Layer 5 of a small transformer language model trained on English Wikipedia (14 layers, counted from 0, width 128).
Take only the direct path to the model's output, skipping the later layers: a vector added to the residual stream pushes a token's score in proportion to its dot product with that token's output vector.

Output vectors of the tokens that the questions are about. A number n stands for (n - 500) times 0.005.
"j": 475,480,496,531,476,555,481,509,512,415,492,485,550,512,530,479,583,500,473,499,494,456,515,435,527,637,539,501,469,473,573,494,514,495,491,561,462,524,548,516,547,486,531,527,578,560,476,496,574,495,506,483,517,521,467,504,514,610,424,503,471,594,519,537,465,514,460,386,434,509,527,491,457,591,475,487,419,470,500,493,464,414,521,451,556,558,495,561,484,500,385,516,427,514,438,473,494,568,502,509,558,512,432,471,447,454,497,561,513,568,484,527,500,454,507,480,460,489,466,439,453,513,522,497,517,520,556,398
"od": 447,528,473,475,541,465,446,583,499,444,466,438,469,514,406,466,475,505,507,404,466,524,541,497,467,566,513,599,497,486,539,553,555,476,495,495,521,533,491,536,420,526,511,497,413,552,481,518,525,551,515,453,495,629,513,499,556,559,524,511,514,416,517,562,459,511,393,514,532,559,527,554,540,559,528,572,427,494,514,435,474,462,447,561,557,533,439,486,483,412,480,502,457,460,432,533,341,455,572,453,547,463,564,474,495,319,437,443,491,604,496,485,575,598,523,527,513,503,610,352,415,525,532,530,528,599,528,504
"th": 499,443,412,526,516,503,439,560,567,541,523,521,600,498,509,461,444,473,460,503,380,478,555,472,485,499,490,542,647,483,434,521,470,411,459,449,484,527,529,614,408,452,501,490,469,496,581,495,487,525,446,420,557,492,495,505,490,557,590,565,516,639,545,495,526,554,600,439,537,576,451,465,500,475,519,540,564,587,468,443,512,439,490,476,547,493,476,511,461,419,473,453,529,523,438,507,398,513,402,459,568,459,474,459,526,440,541,474,429,521,534,631,595,357,495,575,511,478,530,481,476,571,561,461,500,413,555,473
"-": 536,502,534,456,532,537,554,449,500,448,443,544,524,439,547,518,483,515,449,547,459,548,434,444,482,537,565,528,561,541,531,449,515,440,448,522,470,560,514,503,457,459,507,530,462,439,533,427,446,462,406,491,517,543,533,513,510,466,581,498,541,479,404,399,507,461,585,555,451,512,467,556,509,490,462,437,538,493,439,479,516,515,480,453,497,483,474,495,432,579,579,490,538,509,520,548,594,457,556,550,511,445,503,494,430,550,568,437,472,539,445,467,444,563,566,567,534,523,482,556,498,499,577,440,554,489,454,477
" ==": 497,548,470,538,561,416,539,415,394,519,502,542,443,407,411,510,571,410,546,460,549,555,539,565,529,652,474,410,525,508,411,631,490,452,480,423,557,460,440,464,508,536,520,462,432,464,517,452,493,554,572,514,515,480,460,489,417,503,443,416,557,528,552,463,378,497,483,414,502,411,594,487,577,504,437,620,490,483,636,624,513,484,548,495,574,465,448,507,609,491,399,506,421,635,548,503,439,659,508,397,557,478,582,509,510,469,429,513,535,572,518,464,462,451,573,467,486,566,423,523,410,390,588,554,589,408,502,524
"tra": 504,508,529,499,494,485,519,489,567,564,471,533,393,491,402,510,528,415,515,532,455,485,503,458,503,615,508,400,469,520,546,596,522,560,457,550,451,468,495,561,485,450,435,446,532,528,548,508,528,622,391,486,492,488,554,503,509,363,392,464,532,513,463,480,590,539,466,502,536,497,477,448,470,543,560,533,535,535,422,513,457,547,527,515,548,515,474,483,493,373,465,561,380,478,539,489,520,515,650,494,561,546,471,489,396,520,561,577,422,538,527,463,441,435,438,493,375,420,565,525,582,511,451,580,545,585,535,478
"W": 223,464,487,473,376,56,631,492,344,551,679,505,423,216,277,413,236,265,896,518,592,497,658,625,330,619,354,380,515,540,401,560,328,420,271,630,742,323,439,483,349,424,504,403,574,667,416,670,699,500,306,570,410,504,464,397,758,676,334,386,333,585,827,701,568,647,268,492,717,554,843,331,608,572,455,976,254,402,530,671,216,497,936,597,795,566,782,478,716,653,346,737,376,732,758,427,216,611,365,165,653,792,526,363,215,339,236,575,644,726,836,719,627,366,464,103,357,464,302,342,473,260,329,684,537,589,568,359
"ities": 450,537,473,540,510,359,437,501,453,576,679,372,525,409,456,540,407,370,542,413,482,450,576,467,513,502,530,630,477,501,452,574,520,601,454,544,514,472,542,521,507,472,486,479,454,471,515,570,439,579,525,562,479,508,499,491,491,461,305,505,463,434,478,502,599,519,566,532,714,531,508,390,466,483,457,555,372,572,477,530,551,437,468,511,532,483,525,431,588,551,410,486,442,589,527,481,489,593,557,518,548,511,607,416,432,397,426,577,554,615,605,563,513,558,600,446,563,360,527,519,444,470,520,434,417,360,520,513
"and": 518,410,538,403,573,532,504,479,513,601,542,520,525,482,536,408,412,513,548,538,477,445,515,513,473,492,511,494,500,509,551,417,448,487,478,468,469,500,530,531,510,418,569,532,492,383,470,430,473,556,437,514,449,526,559,502,522,534,489,477,565,490,453,582,552,482,468,464,484,510,520,451,541,526,621,519,464,382,561,605,554,546,484,500,570,576,493,488,528,445,434,534,412,555,541,507,427,570,465,446,489,526,494,431,562,407,359,474,474,550,485,472,559,557,377,539,493,399,533,476,523,547,622,641,492,477,495,487
" Minister": 449,508,440,491,451,394,462,496,563,590,506,459,579,377,511,427,477,447,520,541,509,639,449,482,467,449,491,475,560,573,525,468,440,525,448,589,561,461,496,538,466,532,416,515,491,549,419,492,592,573,473,516,448,490,492,492,551,546,449,354,444,485,532,478,506,505,517,483,491,581,569,381,476,466,435,560,389,426,540,628,466,456,615,493,511,481,487,473,599,546,439,595,501,528,522,518,486,482,479,410,531,513,560,402,522,493,455,593,527,545,546,570,553,537,569,418,410,540,422,458,504,537,513,498,479,524,576,538
"form": 422,571,492,521,513,450,507,512,529,584,661,507,500,444,512,474,493,438,489,606,509,511,480,555,448,420,561,516,485,475,549,564,609,580,474,459,541,439,531,419,434,355,635,479,514,515,583,477,506,489,428,438,534,539,509,495,512,533,450,463,456,499,545,630,559,504,397,429,458,484,494,426,544,460,419,489,494,489,431,521,497,437,611,539,552,401,658,561,502,390,446,518,488,519,532,499,358,520,489,426,512,515,487,569,458,429,543,504,469,603,567,614,436,529,455,503,463,497,441,428,491,489,539,637,545,432,462,472
" office": 568,466,509,441,506,445,428,479,520,560,594,464,549,436,470,518,395,505,490,574,557,544,522,475,429,483,482,493,394,524,534,528,508,439,477,586,619,448,418,500,488,471,493,509,450,529,422,574,653,528,440,527,369,511,476,488,541,466,477,456,552,421,573,421,506,505,474,476,444,600,562,445,463,439,496,584,426,524,542,597,507,423,559,424,484,450,532,536,549,435,509,615,520,510,492,509,502,559,441,461,559,624,562,483,478,468,534,459,499,520,523,551,545,510,490,465,452,523,503,502,560,431,429,465,604,508,471,469
"que": 510,537,492,523,509,544,479,505,451,513,542,481,453,472,479,430,610,492,532,491,531,496,512,575,500,524,464,495,447,539,497,522,587,509,418,559,405,433,500,539,478,463,507,373,459,557,512,521,555,585,249,434,513,419,462,490,470,513,522,507,494,467,658,444,583,441,494,563,437,554,484,527,513,487,428,539,445,505,371,484,506,545,487,561,560,569,571,527,537,556,469,487,424,494,467,409,536,582,536,467,513,543,503,557,407,476,554,568,482,567,496,467,650,542,418,466,419,412,542,460,488,422,558,534,547,407,589,527
" career": 529,500,511,476,473,406,508,423,489,473,588,535,465,403,440,536,411,461,570,569,543,549,532,585,559,570,413,539,551,529,639,567,460,401,444,539,626,458,347,393,560,521,476,511,437,517,494,423,582,522,538,495,378,462,474,491,410,573,472,443,490,477,645,478,429,543,503,500,551,570,579,436,500,575,435,519,435,600,599,547,462,448,569,484,509,415,523,489,576,476,390,644,487,541,579,470,478,566,514,449,548,529,434,481,389,436,507,501,519,547,506,491,430,400,559,376,583,432,607,505,452,380,499,552,531,461,552,530
"L": 222,464,487,474,376,49,632,492,344,552,680,506,423,216,272,413,236,265,897,518,592,493,658,626,330,625,349,380,515,540,401,560,328,420,266,631,743,323,439,483,349,424,504,398,575,667,416,671,700,500,306,571,411,504,465,397,765,677,334,386,328,586,828,697,569,648,268,492,718,555,844,331,608,573,456,977,253,402,530,671,216,492,937,598,796,567,783,478,717,654,346,738,376,733,759,427,216,612,365,165,653,793,527,363,215,339,236,576,644,721,837,720,628,366,465,102,357,464,302,342,473,260,329,685,537,589,569,359
",": 223,460,488,470,377,50,632,493,345,552,680,506,419,216,273,414,237,266,897,519,593,494,659,626,331,625,349,380,516,541,402,561,328,420,267,631,743,324,439,483,349,424,504,399,575,667,417,671,700,501,306,571,406,505,465,397,759,677,335,387,329,581,828,697,569,648,269,493,718,555,844,331,609,573,456,977,254,403,531,672,217,493,937,598,796,567,783,478,717,654,347,738,377,727,759,427,216,612,366,166,654,794,527,359,215,339,236,576,645,721,831,720,628,367,461,103,358,465,302,337,474,261,329,685,538,590,569,359
"iz": 484,478,480,381,576,490,533,471,424,545,603,521,502,570,559,545,418,500,574,514,447,446,574,512,529,500,599,582,509,534,495,469,445,599,452,444,505,483,575,570,578,460,427,481,426,482,459,439,376,566,528,518,466,466,551,500,535,493,593,528,445,555,502,554,410,484,479,519,505,464,509,390,393,498,538,443,455,488,491,544,481,501,591,506,599,483,514,498,507,530,360,530,442,514,565,433,494,500,516,439,557,557,491,455,483,452,361,464,505,564,606,486,587,538,485,385,531,561,477,437,499,450,498,436,498,565,567,531

Each question shows what one neuron of this layer's MLP adds at an activation of 1. A number n stands for (n - 500) times 0.0035.

n446: 611,431,353,553,572,526,541,484,508,497,647,547,262,516,534,396,508,516,365,432,711,441,517,411,487,378,513,665,527,376,615,410,640,489,637,567,458,554,519,369,437,464,472,455,454,524,323,584,566,675,457,609,479,426,391,616,505,618,449,550,620,430,655,508,610,550,454,437,615,558,438,512,503,397,590,640,446,543,454,372,546,461,508,666,599,431,543,546,511,540,451,625,634,522,352,582,533,600,595,379,412,450,402,484,468,564,576,489,428,439,552,411,463,559,543,635,584,363,551,550,355,511,414,448,465,573,668,512
Pushed up most: "que"

n76: 570,507,502,446,502,467,613,379,401,505,432,493,395,563,424,531,481,449,467,478,571,474,477,440,497,503,490,437,364,478,571,283,493,605,518,409,483,488,551,440,272,381,447,635,641,484,482,504,448,597,410,594,396,569,527,568,458,509,441,621,536,353,434,627,637,572,524,589,519,582,411,593,641,425,542,537,427,527,546,536,591,452,681,468,497,527,395,632,540,443,621,481,446,510,498,688,566,461,348,629,423,549,500,466,560,410,460,352,475,515,348,520,537,577,317,397,516,505,651,487,525,568,526,517,559,472,432,561
Pushed up most: "and"

n342: 539,468,264,542,408,498,526,433,567,455,405,534,567,465,419,412,412,490,472,324,360,548,421,463,595,616,602,428,460,348,605,495,414,278,452,639,371,552,577,510,603,619,521,588,475,500,505,591,655,488,427,510,618,505,589,505,557,477,448,515,529,428,447,564,552,320,467,475,474,672,387,620,493,529,446,412,545,500,526,495,445,443,376,530,495,480,536,557,549,349,608,498,435,563,488,313,472,542,465,419,500,397,584,526,451,463,462,495,443,405,585,495,578,577,614,610,560,451,515,453,377,428,408,473,513,587,370,530
Pushed up most: "od"

n162: 500,625,470,598,498,378,398,605,503,353,561,439,437,623,395,554,477,420,519,537,605,377,447,495,495,522,385,623,532,492,719,460,518,489,508,463,692,466,399,562,495,331,622,670,669,493,525,605,610,446,510,629,537,373,497,659,473,495,518,427,426,468,547,584,471,400,597,621,386,460,482,536,451,325,454,516,541,527,516,402,630,490,518,587,565,430,331,345,689,424,437,209,523,480,521,543,436,446,531,388,578,615,537,508,444,525,525,611,459,416,529,521,307,537,521,440,528,519,577,585,422,612,461,344,570,448,453,586
Pushed down most: "and"

n249: 599,521,463,529,417,374,556,661,512,436,551,437,325,617,555,304,535,528,444,440,542,320,451,486,629,640,494,524,418,433,340,424,422,563,577,269,548,630,440,471,521,443,535,457,492,572,710,511,649,597,535,479,515,488,595,394,503,449,389,677,329,372,325,588,494,393,747,461,649,582,497,589,693,401,612,488,652,411,453,521,444,476,387,486,460,549,309,520,552,531,506,403,325,484,533,491,447,631,307,280,135,609,441,536,530,383,385,579,439,554,506,618,403,536,403,491,486,579,491,487,470,497,570,491,629,663,521,433
Which two tokens does it push up most, strongest first? "and", "od"

n187: 481,497,463,500,512,626,546,303,482,608,516,605,516,455,412,518,676,760,343,546,607,566,382,454,614,636,415,510,495,430,567,529,411,440,450,454,562,644,511,478,643,582,530,512,553,495,497,512,497,448,570,538,492,456,421,597,542,451,354,469,605,340,318,462,500,338,323,484,553,576,457,515,743,469,445,326,588,376,469,510,488,434,480,425,520,435,472,415,589,487,401,467,468,483,513,584,674,415,507,650,396,495,495,487,423,581,455,281,432,500,482,567,586,485,430,362,502,414,587,594,396,513,585,472,472,418,477,475
Pushed up most: "-"

n345: 359,407,535,469,393,437,378,520,533,550,540,561,497,569,524,589,512,230,388,490,595,483,486,568,485,393,416,568,646,625,517,455,488,460,378,666,423,517,588,566,597,503,582,488,668,447,463,532,603,533,498,559,532,450,530,407,353,574,628,573,510,385,605,464,471,407,624,493,288,610,605,387,467,573,612,507,457,598,539,495,558,515,545,599,403,420,594,416,377,422,493,459,418,521,461,543,518,468,292,628,380,498,466,488,484,456,531,528,457,497,505,376,565,434,428,497,446,350,569,434,550,386,543,532,467,361,593,511
Pushed up most: "que"

n111: 535,590,554,468,444,543,500,407,520,556,428,555,520,477,491,640,468,520,680,467,417,459,537,422,441,577,622,633,464,467,525,328,600,569,432,397,627,551,387,453,447,485,551,531,374,577,535,641,497,642,521,410,397,631,497,591,300,505,631,416,310,593,560,570,506,506,587,597,323,665,500,311,492,500,358,281,435,416,492,462,464,324,561,521,522,581,341,484,399,362,519,610,458,565,415,508,563,465,608,607,441,489,606,653,359,531,289,570,624,346,428,406,486,505,479,421,589,503,500,459,642,621,369,451,467,369,508,534
Pushed up most: "iz"

n330: 562,562,591,498,625,461,594,514,609,533,418,465,455,642,512,411,416,476,512,354,557,477,598,496,467,331,404,459,476,505,463,479,502,409,550,560,404,441,348,619,584,456,543,562,439,394,362,523,531,448,514,502,544,521,533,554,586,570,536,453,467,650,386,543,477,464,381,594,436,455,406,576,350,600,476,613,560,457,588,619,526,424,534,576,583,521,555,430,396,519,578,473,536,385,505,507,349,485,493,540,539,418,546,542,531,378,633,521,521,512,572,448,688,546,395,522,507,389,519,500,429,715,391,405,639,593,454,456
Pushed up most: "od"

n375: 526,522,563,531,511,462,507,454,531,534,534,523,553,423,474,477,505,514,481,561,480,500,527,472,536,555,499,482,546,455,462,536,428,433,472,491,534,530,459,511,503,455,539,501,524,474,487,493,379,485,583,537,467,476,480,485,418,528,499,444,544,519,529,496,465,504,484,549,585,572,528,556,496,430,457,488,446,451,456,552,513,433,487,454,572,551,466,577,519,519,493,490,550,402,495,565,556,480,473,530,548,545,600,483,534,496,542,491,527,565,501,474,484,513,499,536,603,482,459,447,412,499,510,500,516,418,537,376
Pushed down most: "tra"

n271: 540,424,538,563,635,503,380,368,516,567,637,562,650,532,533,627,500,500,490,478,538,494,805,615,577,465,526,420,443,563,453,644,420,588,478,488,600,653,467,444,544,418,470,636,279,500,556,418,607,437,638,472,564,535,402,428,548,468,603,367,453,608,587,848,420,431,500,327,370,500,690,630,599,568,491,350,596,364,648,515,474,442,434,433,458,516,606,509,525,471,638,549,521,680,423,683,574,523,527,470,556,556,433,614,341,544,439,453,548,536,631,519,375,325,706,606,364,569,606,530,321,481,503,550,685,283,540,306
Pushed up most: " =="

n265: 355,626,557,519,392,516,417,545,526,513,409,384,460,748,524,722,427,274,453,439,556,506,417,589,683,544,637,619,493,694,438,467,491,627,590,500,533,506,589,535,497,438,376,339,454,437,565,482,250,484,509,584,596,487,301,572,510,368,554,358,237,433,591,411,346,477,487,536,408,424,535,581,706,511,628,451,413,244,616,461,530,522,475,622,721,533,700,352,480,613,445,290,590,252,426,441,798,583,459,423,548,470,481,545,410,460,567,500,503,380,565,510,297,416,535,410,299,546,349,660,530,517,468,600,586,519,674,471
Pushed up most: "iz"

n486: 605,594,722,277,485,638,419,588,460,393,523,673,436,409,398,510,513,613,463,464,307,513,519,391,476,646,385,626,620,460,559,652,525,259,530,497,493,448,531,594,579,413,384,544,488,531,295,341,434,493,402,422,231,447,577,424,376,497,484,557,562,526,497,248,486,633,516,570,423,467,597,340,541,385,560,477,297,581,454,611,429,600,443,411,452,430,619,596,663,641,637,519,509,627,487,530,551,549,487,366,677,543,306,669,482,422,544,630,212,635,563,606,576,675,612,422,419,726,415,328,639,621,446,647,536,300,529,406
Pushed down most: "ities"

n350: 668,576,698,510,384,521,585,402,593,538,675,391,420,544,684,571,529,531,486,391,351,484,446,457,483,497,489,455,495,665,551,435,577,532,566,532,532,455,613,371,489,480,345,385,395,502,491,463,421,579,492,580,394,552,549,649,549,609,529,505,567,521,665,489,436,546,395,579,610,451,590,370,469,426,411,408,486,601,463,455,397,466,567,492,320,592,637,536,418,473,341,516,733,563,500,484,455,368,428,477,521,570,418,487,440,528,417,263,369,667,548,422,465,434,374,428,625,608,337,411,533,627,607,460,390,503,447,538
Pushed up most: "iz"

n441: 398,541,528,476,470,576,602,557,334,503,353,447,249,357,554,569,549,552,503,447,571,354,572,641,653,503,586,450,449,533,566,431,563,535,549,475,353,488,529,449,683,441,616,543,528,512,500,486,474,528,571,462,488,354,613,545,505,457,493,467,608,435,450,450,416,551,455,411,606,661,383,536,541,588,365,574,373,631,460,578,509,346,524,533,447,645,579,566,472,425,560,364,514,484,588,561,505,354,299,524,418,429,463,527,427,502,398,618,523,343,343,513,495,405,559,671,565,561,381,419,495,479,556,530,481,517,435,453
Pushed up most: "j"

n163: 574,564,493,458,482,536,340,478,608,569,478,423,522,525,391,413,462,508,460,471,544,471,452,578,567,360,582,431,475,495,413,446,560,505,360,557,456,479,368,333,614,433,547,339,491,534,415,540,476,606,488,594,514,709,478,446,577,475,427,517,449,589,598,576,419,475,462,517,557,574,500,428,456,529,537,622,433,579,598,432,557,607,460,416,422,407,498,519,495,473,471,417,463,354,632,549,528,557,581,516,816,512,633,414,742,635,385,615,547,526,580,571,673,536,519,473,530,598,570,557,424,475,578,560,511,533,411,416
Pushed down most: "-"

n10: 512,470,534,563,539,546,559,518,611,555,487,487,454,479,407,493,554,479,421,316,509,482,610,487,582,585,562,489,473,473,464,448,545,475,449,555,460,509,530,469,493,526,622,621,540,479,443,504,547,382,569,591,480,491,546,544,443,443,648,577,547,456,532,509,481,421,544,491,559,398,540,543,449,542,448,529,509,452,511,507,504,456,472,433,639,597,487,504,423,532,491,469,468,555,569,507,263,462,500,488,500,471,236,418,267,595,370,459,475,418,648,475,399,396,474,532,561,480,585,624,448,338,591,447,500,353,414,646
Which two tokens does it push up most, strongest first? " ==", " career"

n90: 532,438,500,478,481,613,458,506,467,504,543,452,566,592,396,411,597,502,475,603,578,496,496,600,517,452,496,538,446,502,543,527,440,541,381,440,520,510,609,336,365,519,397,471,496,376,380,633,463,543,490,532,482,533,510,491,564,483,664,479,431,546,508,508,590,424,506,553,512,580,610,430,488,453,537,533,594,587,460,490,502,412,529,523,457,527,546,396,428,452,560,444,597,496,482,621,534,457,467,448,699,514,492,542,604,477,529,444,531,556,398,598,502,488,585,607,554,488,366,632,611,517,593,494,500,492,526,621
Pushed up most: "th"

n264: 604,517,469,513,520,409,406,465,475,570,588,533,341,556,535,564,465,378,534,552,398,538,430,415,472,559,581,608,450,530,527,335,542,541,548,438,432,323,758,584,514,555,449,484,546,523,480,532,459,525,590,424,476,544,380,618,455,536,550,603,424,392,577,647,685,686,524,337,362,506,454,360,490,727,530,541,438,584,651,598,459,377,461,778,549,550,358,429,478,706,551,535,479,479,646,638,378,550,484,303,549,503,583,557,476,536,494,705,503,512,396,418,431,605,612,421,529,596,427,398,514,525,516,478,443,489,454,637
Pushed down most: "-"